Layer 2 of a small transformer language model trained on English Wikipedia (8 layers, counted from 0, width 96). Numbers have three digits each and are written without spaces.
A neuron adds its activation times its output weights to the MLP's output. To switch it off is to set its activation to zero at one token and run the rest of the model.
A neuron's activation on a vector x is GELU(weights . x), where the dot is the dot product.

Input weights of the MLP neurons that the questions are about. A number n stands for (n - 500) times 0.004.
n103: 487413523519484555575453393479541544553470489511447420518453438444447544537563480518531405471532461502493532541612462503538523582438608399460551512549451459587495502568506432505588443437621479525548512484499596514417519560413364506504543480447472506526484450539513556494595422471468410520
n153: 561546520568488458510624418554453474527518444629645464502507548470401517415521398583490443603500496492525529469435512388540519502463557481625408600504558447493528394325473508393611500484479431439458520529491510521451343474421548441572460504496565459500429502558571435583697416573445467578
n154: 598551551528555537519468488465473540470439510536578495560487529451551517468490433437426512484510507558467460478513516447463520500432484485494417472537574513474546402513477468386629565440450433489502506463500480503457485501374515508414588504499478505474561547530431524475599490515525551475
n159: 501471510434499516500516546456522467479462425450519441511492472440496549439464494559491523605439550483451478488581591512557514399561539577439560489504480484454524507458459536454470550530485485535480531446487433459500511532453543422555562544466457659552547480515423454558461540499465424487
n179: 520461517496521416471509562526510494460479488450508473448491554519565465479428506494508501529413522448555486419514509505503523494594588538481577458475460521451511483471483447504502485470459523489435421454484531499453486545454497443489536538524504617516561484542501484595538482457460538502
n203: 451525551576505552525563493583490545555442438527606550443475457510536431562358475566496452525627507516478413527581407604458506456496446423498569589547441526545525502535534525538471476456445465413442427563477604413439491564525468536431408507573491552599454447415529519463401568517369549523
n209: 558519493451476453420545508581414595525467502539450416495565535484489525510635507403462536411571559539493532403470566443446450387523572473461428416421412428558493332375511479488528458614540489493551576518500516543456508458513385459511532479549422527512531459632566580533498358553428462495
n222: 482454509519468471473511576520438478470511432456489441500473476537523479527487528528500529496482533457491456426526547494538597477568624568452563470563487470465487479430453459426345536538398457476444417456481513493473473490408431426500524557483472946421561494565466492558488481521425486467
n251: 484381471504478416497508575490530490274502431471502444559512517459557510474463510539430522540476563462455439415588565439509660474648560525388584494496498484426535483427508442402426628567420577459382418441454498547464490467379338444498542567494500708479527487467487523562506496491522481514
n278: 480505551484507476421531520498424512513481485482505435458539616559533505484505495485535524482513508479599492438479498509449598535597567550469539471508521466473531495452470463459407483488468440467493443412462502535476451503428449446446481565470439925447513493508437496531511472457467485485
n287: 541501524571498574482419399410465529533555435511480466473466515514459497494492485447505562457469539528492509531553410514445467551507473448535500540487509529460481519473456541487482528477534526541514487489479539501573497509510462459475530489531474522565484487442430455505455452500535495406
n306: 444513479488456570421475487522479549501663483533488517528529507503412572508429539564562550551509495553531475351447463472487526503537560517456563523487392475479455555430368456519575487451442487552486542525471461511571606520351447530447483424492519514512533453565486433588452466564517474554
n315: 446514514476541441400542465494381518507516506464462406487538649606500512498508484511556502446535457492651521472480462480491557542575510530482476474453504431430537500438502518424409468457494452465527463371492498509498452533460492463428524517472429973517492527494473504487509489442476452525
n331: 482527469513476495417500513514431464547534487463507520481571511542536456500516552430531532469501562497515481456507488499491612522559523536473526470532517443453514518430415454536451478499457415497488463449467529485470480508468494485412415527477471804445478441457522503550470482541492492473
n359: 523425492514495485471489620509539496481496501509515449467495522541558509516435553479468477528386553488489487440540554514520556494538575548440575530543481524440464477414491479471470488530464508489438458516463489473500473528383569419486547538550527650517563465545458521575585475517472508497
n378: 431519494503538485456578500544307477493530502472503511498586653588537508530498468503516500440502494508505489480456452495452476530559480536476524490497498409390500495474445503455495469460500439467574442407510518485487481523487484477387474494459468774477467536491511517462479512497497484489

Output weights of the MLP neurons that the questions are about. A number n stands for (n - 500) times 0.002.
n103: 535500465460486511663440370322543513633507424379498509521494492540552491343543509683498511416451367584565453429671447447406532465535488468506614498599450473415543590572400470472571610463479601431498573539513440438611487729420671475433578420471460462560442537488443527539477489527660396513
n153: 552540507776441596579845334592497565552559405560584530477451471494425522539472497518555497253630493610377626449506578403585535507437331424473609557456471639657503428390349692500371404542682595563324457389437679362427733643400441454550320461395517573415414524489534392624590336500441479422
n154: 599417547551483612460522520502496591422396589540506540455496442513504471685579419494551631496537532678478438509483348449407548491544596507492524475564437494442420539539458559507523574402557449584506395369359603473462587436474440529526650362500450509462605548422573518568472550560423508461
n159: 470544588487583478384568381564543500541448460537539440451569420532488522434599505489592514579571474550475566594465454501376522498497500477479484467469504546537562467564629517537545481548509472487488492510540486521400527487560374564473510540468634446447400503533539369484396465508622515531
n179: 486536507498592623524574446552492483393487494507427388512481489436475492532489477589461498498486573431294472549462455508432463542467408572533545521585498504608520473658663521382494527497510422428491511455539487596492565490470328587638543498547541439483508561502588403404456502490542554526
n203: 488502519506587457449350476399633423628485404516672432410412540648553530502631439559485500556474548562471442353495571506479463488498593378458540492423565412586419607290551567399468568549495607555493450526448449588428450620576342518507454545523415478533514522617463488333493602627609378540
n209: 458327482562427610454598532638532477566455400520535585547396549379424483694460355548580540596500406351398602485469434487531345542451441570435505456413563421370440364369545367508566590517592459456606557520474616469505605438524354707617564510528486566554679452509563511660484425511521572381
n222: 488574473487543588440586467548598500517493470542480368367529655368566509522490529565511523521519473485349518491474456423422475557523452480517442539505548528632565479650617608338514493459557553483533531472533480539500455473434367635745640488491554202475567539480543358447545482447531518573
n251: 543538390518497710383636463616613538407466405565494400480555513428600432523491377589485541543614560408309540581335464557441444532419409381463557548489529547611608423676584595298597571535583564538519519439630502583506578468454317680659570480536637374508546603569489300404554383423657646591
n278: 511523497488553515459500444565583506417446459515474321371469569294506424534481504544488516502496493474297454539487413500455472473455443462516520562470522487502537482619567573351504536502469489523521508504557472532478504466392387580633565496502490091504529543494485385474498479446509558533
n287: 429385470451556570548550442610500477486472430578520468524498514421478453418491512564530502570551483558463589551510553552438541452531532500412573520534304468527523472487486543511401558446537399489469460493506516514445575545376496562399493578507523449386500466461490564528429612476448483505
n306: 398460409538630664537553408461441526413361413521529480420510426411618574455521637558473580432486378598487419660643465470597589639480480532485445468551450470560418372304421694478505392638400270407371435427545505559367460384530349513482505489471588529527495474381463730606439653416548537485
n315: 514479513535523506422454461557595496433449439492498356376428550347551418496458493504484512534486531498491441508496440503527443443414488461500512509479478483467549490539516551445492481530443464531496489540494502504529472456428412543538498482493483016500552491490489414475475459474480513542
n331: 481502511512592517419439459559760522465500496510524357373454662333560483522492524546514510536481506503469436521535469539555492510445476467484506529477525523530552476541535566400513533514477506548544507565492480508445447434424438544624553535496484225545524545478502502521514472512514551560
n359: 458540543542500612491559487518457578426488402586500424474539461502494494525658487581476526442591526455251463530422454509424470540473368493531586504658558448458584524721619617422457513469589474459510534405462538558480472466478415616569561491574630438461595512529532444463520432428629510607
n378: 510498537531526525417441488510713511526496493490517362363385485410525436495482528491514492532454549503628466515524468503581550486448500473519539518487493537515514508473510537413508502538445470515497492554476513503537495475450487525577493534497450184528523486500492516546493467466488529538

Each question names a token from some text and the token that comes next. It shows the vector x that enters the MLP there. A number n stands for (n - 500) times 0.0049.

Then comes g, the gradient of the next token's log-probability with respect to the MLP's output, scaled to length 1. A neuron's effect is roughly proportional to its activation times (output weights . g). A number n stands for (n - 500) times 0.00085.

" in", then " H"
x: 331314810706782705156377606717052266702370318613383231228152893748670312806586736694340677668392852605862741757665297250681817645315671929292818313725341226089801300338660716251059646616599219724211600157254662361258556734296265557145627694623094131153681239267772348811621638754363556434
g: 589506570277347467512527715439479596342724688433463418457534505548315468512514555560644510815698531594514671431496315348560476382408374715460540616341540273496477648575397482412645659575322507500389740562731690609461304355264550416463591559263435409328458552419576594399360612555437469438
Which two neurons, each switched off alone, lower its probability most, in order? n278, n315

"us", then ","
x: 348318824713789701159361598713049265683377324607391220220142876751687310806586731693344680681389863584869750755662297254669794626318686928293822304739347208085796316328657712257056642627585236728220619161256661368276579716286263560145629670629086120164665270275777355817616640764348556416
g: 430527509678439580446593632384463471431451495362625566608359264484564696739223219670683363491457459770451535241415459492534497528512506459431299434660597654516467673487514387671440459364627623554356453455424559298588421459599501660592533539653422530241350547485389522517556257485650729609
Which neuron, switched off, raises the next token's probability most? n278

" Pr", then "im"
x: 346317812704793715163356612722027270708356336586399245241137876748672319771573732681331696694396869616874730767632308250689803649319687922290797299732335234084813312309646713262084675634572249723207614152243659352268548717289264566145639680611099119166685248272775337828617619766352557413
g: 445532416554614432497533411433430478615298692358784602410345436558526702532506303702562554555498463341399243483562521562660496384648429575585472563452444688676553402634702478321409522433669454397399519749561610454308175555381536569601359460447615582665353222375615503634531332490529370568
Switching off which neuron hurts the next token most? n222

" Re", then "al"
x: 355306812729788705168355617709027269706348322605390236223149879739684333787576724690330690682380859611878751765656328260671799644323693914283818292719342218099800324323647698253076662626579235725216621159244649359267555708289262572141632683626091117167663236280769340840632639759358563416
g: 639576426578540206607483493628547485503403362332340530303591360598496601709605584565404386541362406522550358421405585664477308433759477433629600459362411428561429561508491464427378250712734506223477305666414689599589653564547503542461290632702346493488417612334445592673536607624551385549
Switching off which neuron hurts the next token most? n203

" stat", then "ue"
x: 347315817704797714167375622733048271697373314610389255227167878742671323773583718690337669674405877614871766750645298216690813630314689923291826281705338235078785279300683698264077669616592245717217602167245657348269569721291271567149635696637063120159679237274755351808604612768353580435
g: 475292531373406380554401529443477508609753531652557546612488366590549542529392481649484223726608540390517809576693343288446530742546412461373486475595412367589544457623369646321577535809533514559522427592343447469606318404573462467451652428417256431609564615566593527465498240591369518249
Switching off which neuron hurts the next token most? n209

" as", then " a"
x: 336319802725785703153369602714054263699368336596403227229139894749675321803575735699341684662401867597854762762662302253680786647322679936289814304714346224092798307334657714263058652626589219716215603155257658362248551725290271565144628696616094128155660254261793349818619625748350567437
g: 539391332489527220647383442604497521475879349535570549614438494602443387353589411546637403721623638605616350675428451673576609685460365461306661457512614556522443476360592574606470404438730361359604317382431415675591365658596532430459534564543269406405523292526510343375287642551618458453
Switching off which neuron hurts the next token most? n203

":", then " —;"
x: 344319811707781701147378617705045265702388320609397227221156894748677308805572736682351675674398865604862760771666300238678812646312674935297820301724337215084799297335660712253073653629591222729200596163260645378272555720289252556154635688613097129152673257262773352813618629749339545437
g: 765485419634659460564613727493412629296488642660639504453431481389467332488399216385433441481852818607390496523291423490512524659696403551623589552498646486380528658536589566506312550576447571422605310574525294483300612490442349436338532480369474565399438600368465400505448463621595511258
Switching off which neuron hurts the next token most? n251

" inst", then "alled"
x: 334321806712789687165349608704031276706347318617399223223156882755671326792558744704340661678390867618869749742656314252678817642338660932297826284720341233091794307317647710270065665626583240747195600182250668366260554721307255549139644697622097117166661241278754328829628618786357561438
g: 411504486457382432607414437649622661464785657436402386450426576580436473533415543343483373341716582514338611268441792729525388657617511684579559467326367540371300499336608512631312291610334780412619544525492344603433548428427411436612335635664366455630524442430533379519575602547522660389
Switching off which neuron hurts the next token most? n331

"'s", then " best"
x: 335310811708778693152366619698055252699370320618383230226149887738677308792568747704355691671401864591864740758665309235683797648322696949299821295722343239085793305330658715256071661620591219724215611150257657374269552726293257570146624689612090126151665267266770348804611624768353568432
g: 539564577476615286376472395321359546374333358563697395396529482579530497711365445420352650593552489324391360409308632440496480553718879546458389590775729424523501627452621404531506442571471636503628497499364685634621480237326432627626401508519363393518585548440411566361386438429636627686
Switching off which neuron hurts the next token most? n222

"ject", then "ive"
x: 332330819722803703162350617703039272701390316595412243214148872743675314793571723696336681691397859594876748749644298255679802631317683936278817305723338216073794311315653709264058653635584242718215624168249668366271586720298264558148643689643091116178655250276762344820607616763352561412
g: 494626466613614505605395258452431567441430520285468608359563421591748621455561478408215623662409534206516266582289368695447570497563530241475290539700612458422575565592645757557481434575647499566348472563478639344614567444262473456431520557385570618377528538519510614577542430483256672626
Which two neurons, each switched off alone, lower its probability most, in order? n359, n251

"ag", then "ri"
x: 337313828694785699160367595708048260693363324601396225223163886754688293806558741690343685675390869607871736760670303249679814627321666921298825308734325210091796307321660714256070630631578243728201606161252669353265565725308264559147647699652087122151670263285767348806612622762362559416
g: 473662724157604514499452487517539415647513573599599428462458233578589463734220585531243533473389335426458285470521518445659496489462507594504385353442476528494556453674460710348795557435482415704319362438361426518652648679539517607395458704248642555484396513406579520474648430530465496665
Which neuron, switched off, raises the next token's probability most? n209

" in", then " un"
x: 328317802706787702152373604718056268702369319615384229230148890749669317810589734694339678668393854607865744760665294249683810643315674928293815310722340225090798301332662717249063647617598214724209600155258660360260555733287264560148622696622092134157677240270773348816622636758361557439
g: 714512544471651419282434506339488433562428355529517449465558405516652566494476538655498665511476616339261492524647490512543335408544845314574365552695816478708759555591468633583284470676350403313587367356339574492540408538460422372510627492507587536638569452351403494503442468182428631475
Which two neurons, each switched off alone, lower its probability most, in order? n222, n359

" at", then " Sund"
x: 333309809713778704166375606711061266713379334613374223224158888744678311804587734686328676676389860609860741754665290257677811657331662940292817295725343225085800306329650716257055648629588228715210603153254672367260551727284257552149633702620094125149676258264778349808621635752354569434
g: 363560485326433511534496629549610533473762553336606491653377451640487415463598722478570295310652527707462738412486398327437283458437545692597500642373544421437460607459495644592514679513366460575498561514715397560453702441540447506372643404200679336490439485552306513696288484596318458255
Which neuron, switched off, raises the next token's probability most? n251

"h", then "ag"
x: 344340820706789706164349605726049250709363317608389232230148880750675317799563729693335660686395849608871740751657302246678801637309680928295820310707341215078801305329642714253072657652587231733203623155260660353270558734298258575137620685619083127168674269268777354814615613778362558430
g: 487486637410556714478491527334411579304292523423616609433463511479439448525364478363497467586347409583619770535485559489406410456371276506558324565702440621407445427618591421405342463680360667370548670544348414362505671299402215699557607644625447592521703332778477385619598625449505706596
Switching off which neuron hurts the next token most? n251

"el", then " B"
x: 346318823705789701165339608715045263713367322598407225231159873744680318800573731697346676688390871608870749756666285271673797626312673930289812295717350206081792302323652699263067670638587236727219617155252663365270561717296246567140637674633085121172659255273785357820616629762345562426
g: 533466347635262568535812444490568460512700493375359451499448533523506590299669608491914521472684504342602614639485482419615369467452648722450551646376493480424461609533324460321624507511539260392508655483747360565390222494409523454442412467259500443573553398404610585637348585555464500366
Which neuron, switched off, raises the next token's probability most? n359

"ner", then " sh"
x: 345310830696784700159367616699045270709377327603411232217146873747676315804557737697349668681407856597866749740653290245676793627321688942296803299716357224072797324344660714242052664650574239724212620177254673362273563728298259573139631678620079122153668251271770354817612641763345553420
g: 428382447361520434478469438436536511376704603533486592308571603430547494499523562528535803394461597610412689502585393449547503377454619711560418452179567797535416444700554506560538669617436324246621627157456459762495443419458448337529413530471628563606366395633308675425655556353500339414
Which neuron, switched off, raises the next token's probability most? n315

"an", then "ct"
x: 347323838701797705157362599712047249703378323596395243230141872746681315803577734691338683684399874609868731755666281237677795624316681928295820303722335237081797309339659710255068661642580244715230628153262666350266555718286269573142631681623080127161684251265764346806613635760343550421
g: 293715518442661654400540398544421390208447549427534518436656616503431459355611485439696401538386591418664550594387628335329510132581737386600504591693644656443461374484604387542537546659368600509531725257681434556586496489392551547487391474346553597403663457542442538466556222375380645500
Switching off which neuron hurts the next token most? n251

" the", then " ad"
x: 330316816696794694151358608706050258705358317620386239223151882751670312811570732699335683679394856601863750761663298241687800640320679942294812315721337229091811303334656709259061664628591224720222614151253666370265566715297261564149628700612099127164666245262773353808607630748357565434
g: 569584398564552454367582374579453513377841356485464309478309445595588372528670831597432623648506617638461339549329341672510415652688559452468420314540482502391472471378567817575365335616539445374448377442325504644823649571529427346420446356468524563366517582547604610362464421411596422500
Switching off which neuron hurts the next token most? n359

" Per", then "u"
x: 350312812703791699159353614706032262714361332601417226246138871754681323794556722691332702665396870592874754766663310240682802641316695926294824300723341216092810315312655703257081653617578244743198610176249663336270548710292258576138615675612095119172674258277769340824635624761354557435
g: 442535424532418500557644451674481515464496522562651533674537412386605556374471691346412532504551468445559800383392295230404719554460304224609626497393540435514500498434560512413424354503695381636439224688517615291547578520479631388504674666645376514580651588580454529459348223782438377481
Switching off which neuron hurts the next token most? n153

"19", then "85"
x: 335329818702797692164352613723051259699371316600411234232141885744668313808576719692345679677386875627876757763639300230681797643310677928301820310722344217077788304313649704268074653634578233734219615156264658357274562722306263570149624687602087120149662252272761354808609629779357561442
g: 416482451768568548472556536402521572459460497557515408463426506522476558440405367556347359465513254413486599217319641496503529429485671533196650600377591606384492474624567464361672686363511352419620815486459784438522575398557586575606476709186575555281385389644520599646388562354511690553
Switching off which neuron hurts the next token most? n251

"t", then "ico"
x: 337329829699800705163347608708048259706376334609397238224150875745674318804576724693336686680401867590864743751656298238670800631312690929297822299722348216082796299322646724247072640650580244723222620155254669350281562729289261574139624702625089124166676259257769342810622616766337559427
g: 572769387257622431554358427423466499478493502338396520188615510431540417525598552590606679600652487261671435371405365523487619524600611515543524485687388520480478430499495406365699554712545387456709631242479562496823559560443346483464196604447432627515574482610318506444765473359449496384
Which two neurons, each switched off alone, lower its probability most, in order? n251, n378

"v", then "an"
x: 352328825705803712163352588719052279700365313604386244222154884745657314810576728682319681686385874612869746746650304244685806629310685921295806294712338214077781303319656729265078659641577235728219618152253671348268548727304272562145639700637094127151672253276758346816616639767350563412
g: 525500436374521345301481543383483637410375473642373259290724552424457372591544453702351486693524581705434523558569652453383379658637631369402526361761355446510496375356302410578487426463459546453557474559469576505579741670606470405621564747548395386424478589677374600340582574533261795437
Switching off which neuron hurts the next token most? n278

" and", then " is"
x: 332316802701792701146361608721055256697361333619387228230150887749675315798587740709349676671400867608859753753670291246679795643324677937284802297717333227097788298339657720252069658634588205716216606150263663355266570726296264574151626706608090134151661253271781345813624630757362552426
g: 359441507303507492480511578574447586274465488492185581494543583415418500496485362781491514348466485378658376271515534361602634492455575573580454801473276402501621363654581252462599833521352458469545543466454465528584786417592468785635464434367558632671450423541664423601502376312531521535
Which neuron, switched off, raises the next token's probability most? n203

" film", then " b"
x: 342310827694779713158369622705041280683389339596396229230154879751687304789574741700360668688403883612864739757644300233687805646322683941295825292727330235083805298318660709267059651613582239713207607168248650365269570722284266563142636679626092117165670246276775335813602614763361550428
g: 594314489301489435445616336463551367548639271423504495392567459493672620370601365529869569424630537323559499360606349427578633292360655817570622508414635454381537638707309440413442534420591282354661653449460421457674636495570371568575421433572618513364310584546329577566558662466419482500
Which two neurons, each switched off alone, lower its probability most, in order? n359, n159

" L", then "ima"
x: 341315822718791715160364610720048264701366334601401237219156878755674324789576710691322675691390856610868739757650295258687812645318669918281811304721341208088810298322653714256080666631588236729214616149237663357265573726285270558142632688621096123162674242275777355815618630753348554431
g: 358622400494604485509523567488409444601631509315583461478492447453375484421589684370567598544719768416632289413368376561594498452414315482430413547540658522501439518308589537376239398388791571243605664749545784527511547491376512412657471382682608478448406352427481593519558359512810343380
Switching off which neuron hurts the next token most? n359

" the", then " Bl"
x: 334321812692792689148357606707052253708357314614390239227146883751667314808571735693333686681396860606869750763663297234689796643321685938295811312719338227088808301332658706261070667626588221721227619152255668367261567716301267563149623699609092127168667253264769350807608628757349566436
g: 662604569473471559695457717344479620555589587501453573556504285581445504566391533465480278641494392739460693724339598487553302394452418517461651581367344435699347398453791362545573452421629718600381604626649402693339194450310443335564541481474505465473583374317583422439529542464342587363
Which neuron, switched off, raises the next token's probability most? n359

" L", then "ater"
x: 343325817719790709157361606717046257700362335604401244222152874753669328781578706697319675693388857615872744761645294259689802648324677920282809301718339204085808303318654713270084666631584229733218618147239665358266570729286270558141628682619091119165672246281777354818617629759343556440
g: 428757326464579582485444381477402583359235415302465506418401593532287390631612762476568499421533525651515455488518545651611376511395412672666567764475553760570432587474717270571451302380464506341653570486686606511364320537512309444594534412570542504589513300445679642401264606568498361493
Switching off which neuron hurts the next token most? n179

",", then " with"
x: 346324811708796706148377606720046257706370324620389225230146888748670318794577734707352679668408861605859753759660291239680805646318672928293806307721336207096791294335661718257068654639596214727213609153258668356263561722288267558155624693599095134155676246262778351809609629759358547428
g: 673569644463600424493660430733465392477629583715696336430578693453506522325487475572541529436453671522553521324330391727353641593540459201670698659357604339533411348345478512551304475668505506449495446506383459250646675628635444346458495589492474435591613467565318407558469295503539316289
Switching off which neuron hurts the next token most? n315

" Pro", then "duction"
x: 342310818710786710154351632707038274692375323600397236234161879754686315781575728713355684682392862609875746762662316240683807637319674928289823297736327225091806310316662705248067653609583237720209603145264639353276568719295259565137625685620093123166676252273777331808640629751357555414
g: 447453570303412356379456511379511359376477330520583521447439573625512464586381817461225636460622596506414388659559527545495433406398430537799558318352354796585569393551547300524374371371661690538332532545587402567553398546308492646365382529566537510568605566671636610528608593575224750533
Switching off which neuron hurts the next token most? n315

"ian", then " Pr"
x: 349325826701789696161352612712051255706381328588395239241143877753674316789572724693359695673399884590873745752676294228694798623303685941288812303726344228081803313320661716259078654614583236714214614158263665348265556719296259576151624674622083119160670269261762338810625623765352564424
g: 410399357496576429517609261602464580579808430570370492512440369506478491529543641572541446431697585534464705595371378495459452592586550473507618637331288447489448502529283351554403589517556377475404342586644534625391497592506842262169597567511553322568419555438614688623198645595458328639
Switching off which neuron hurts the next token most? n287

"ct", then "um"
x: 334329819700799696167348613702051265713381302592396246221154872741684321793575740694324681689404860583875729739658274254680817630325688926299816287722340214084794291321649715250066656628597239725218607162251664362284588734294268562139646701639082120170667271271763333806615621779340570422
g: 582410609813382446412683547423574333648596411492494511639542606527686587568446455582451555374482390605393686385676551344424459560347413428373482400220622603547686613670246373410252639596435461632337449572411376407456468410514656563490504278715371460435673676543729424389505604312438544502
Switching off which neuron hurts the next token most? n222

" (", then "a"
x: 343311812714784698157380599706048267703348325614390228226151892751680315799586723700350673679387855606864740753665292241678816648328669931296824309740326218093798308327653732247071662637589234722221598159248656370251567730301260555153629688612094127155674248272778337817616625753351551415
g: 505540485552479329577487568406578560556242436586524488578479506457529431521493876564273536534348559507518212306544413487318364549557488588391490343396663738669455584419298526528609644483643340286403553682394899718467708469590520521449478558649433522582518527476229518450426496468400419540
Which neuron, switched off, raises the next token's probability most? n251

"ot", then "ing"
x: 346323831708789700161366591710040267706364326615390226210143870741682300808574742691333682671386872606863738754665299261674810628328681936302827294736337230079795309323663718258062643638583253723214612148254670356291547719284259559147630690639090124158664259263751355807624633759365545430
g: 357573477500598586661437744468577230507419491590573474758397581467461529276382752606579467535496354641500235404426469530528353480372194334561549659395711479601537478282742420683466423603432630339394415433570422339531412543519667668484538590554331431529679594475581712554299521462429479490
Switching off which neuron hurts the next token most? n331

"ine", then " art"
x: 351319821697789704158361606703059272691389319600381231224139881738677303802583724699357692677393882605867753750669296242676791629310694949303807295720339224078800313322650713270060652621570235712222620156260665358271576716298261566145633676625089121158666272272772344809618638773342556422
g: 403379415349611640560349266329491534314518288433516560412464345406424417523545596531823559600734505395554450379592482654623661606745446771480552554494682838566511453556610360738333539491575566400588380485601393351576543462548302327543496425436431599510465516502450454253418350416453594633
Which neuron, switched off, raises the next token's probability most? n315

" D", then " |\n"
x: 353324823712789710165361616706041263713372329605401235235154874743681321791569716693324687685384871617868741760653294239679805644316680924295817291725339219090809307319643713265088656642577233730211610155245664339271553719272267556141632701617093117166668266270771335812632614768336562444
g: 413462441292527681763433690343560537497443662499514561623524359450301791484519377383449634478461424660624454473316467511404521788561366206431523440514359335615343410664573680672440490311449505584663358594271483456577722367588542394585565711506348435512565501454437495394371445662602604527
Switching off which neuron hurts the next token most? n154

"ol", then "y"
x: 346317823706795708166345599732048256719353317595394233227162879741658321807582734689331673679390875608873747755662302275671801620309683920293823294712346219078814287311652698260072668629582238737211619152254681359270563722315266561147634668638082122161673250282770354818613611756357552420
g: 536401579519509532448643450423602533547665727499535643374415413484436432386400428566461643473330580711491549301629487586491370545434450579605474252403213557398400330481560477604573618551545354376612457445558471480402828311670594437667644818483523375266341623356512644328525580430440397778
Switching off which neuron hurts the next token most? n378

"ative", then " Spanish"
x: 334316819698791695155357598702053252710395312600399235227150877741684315794556728693356686672413869602867759753667290237678803630326683947287821296718329230076778301330665707258065665628580231734220616155261663354280567708304263573138636686633084120160680267274760340801618628765361570417
g: 665500412486573441485376571379462547718461353406559465657569508418393586682432739247535546589756458554632542650485285368641548527433466619416590522368571483407513669644074516439591570572684379457498546582644698589243294426267350563341425592451520488358454550498558479401414691398547393555
Which neuron, switched off, raises the next token's probability most? n179

" sec", then "l"
x: 326316815685789704170354627733035267706358318586401223230145871771682315782585738700323676674398862586870748764655313219677808635319691939284830281731348227102795317299659708256081648629592246738209610171251652357273585718300274563143629694604091116176675250276754351818614604769350575416
g: 484397564628427379451534603621585412503499498494131414440532584545560573406582506383531358443386502548554394386450942492529289390515611533509622440454559477446659556526557486621482487529449546388459480458544241785523796358681428757508409426549289558321470435507559478656546696144524526511
Switching off which neuron hurts the next token most? n179

"ima", then " |"
x: 347307825707791712156364603724062257705379317604381220223153875750681322809567714685345679682404865599872759755670301229671787615322698930299825307720346223090804311339638696251062652636569232718198622172264664357270561710299268572135635681628090117156667275263772350827608634771354560411
g: 434276224541460449580535601621547432664671697501521503624374289594432430307421279546287396304680772475403550537348403515564464541470565619502539441595402374500373476480460512529399542492869506670690443470771510552546457583600719346430632606450521273362483522438466562524346595591618320466
Switching off which neuron hurts the next token most? n287

" can", then " be"
x: 334316811729785691159356614703049254701355322615387221226144874749687328785578736692347669682389862582873743743659312250676781642340696931300815290719364233098803303324651724264058660642591228710213606160258652377270580731295256565142630677617072122158665251273777352823617634781354550424
g: 273686610414631478564319615389417519544308457665437487365557556609510486600658514411320290617285356613612383487362521400456517514411335412436645485610515673509531320398520551486700438455549649491084512600476505597578480686605489672432680483269401579649657398623312445641478458727491617444
Switching off which neuron hurts the next token most? n203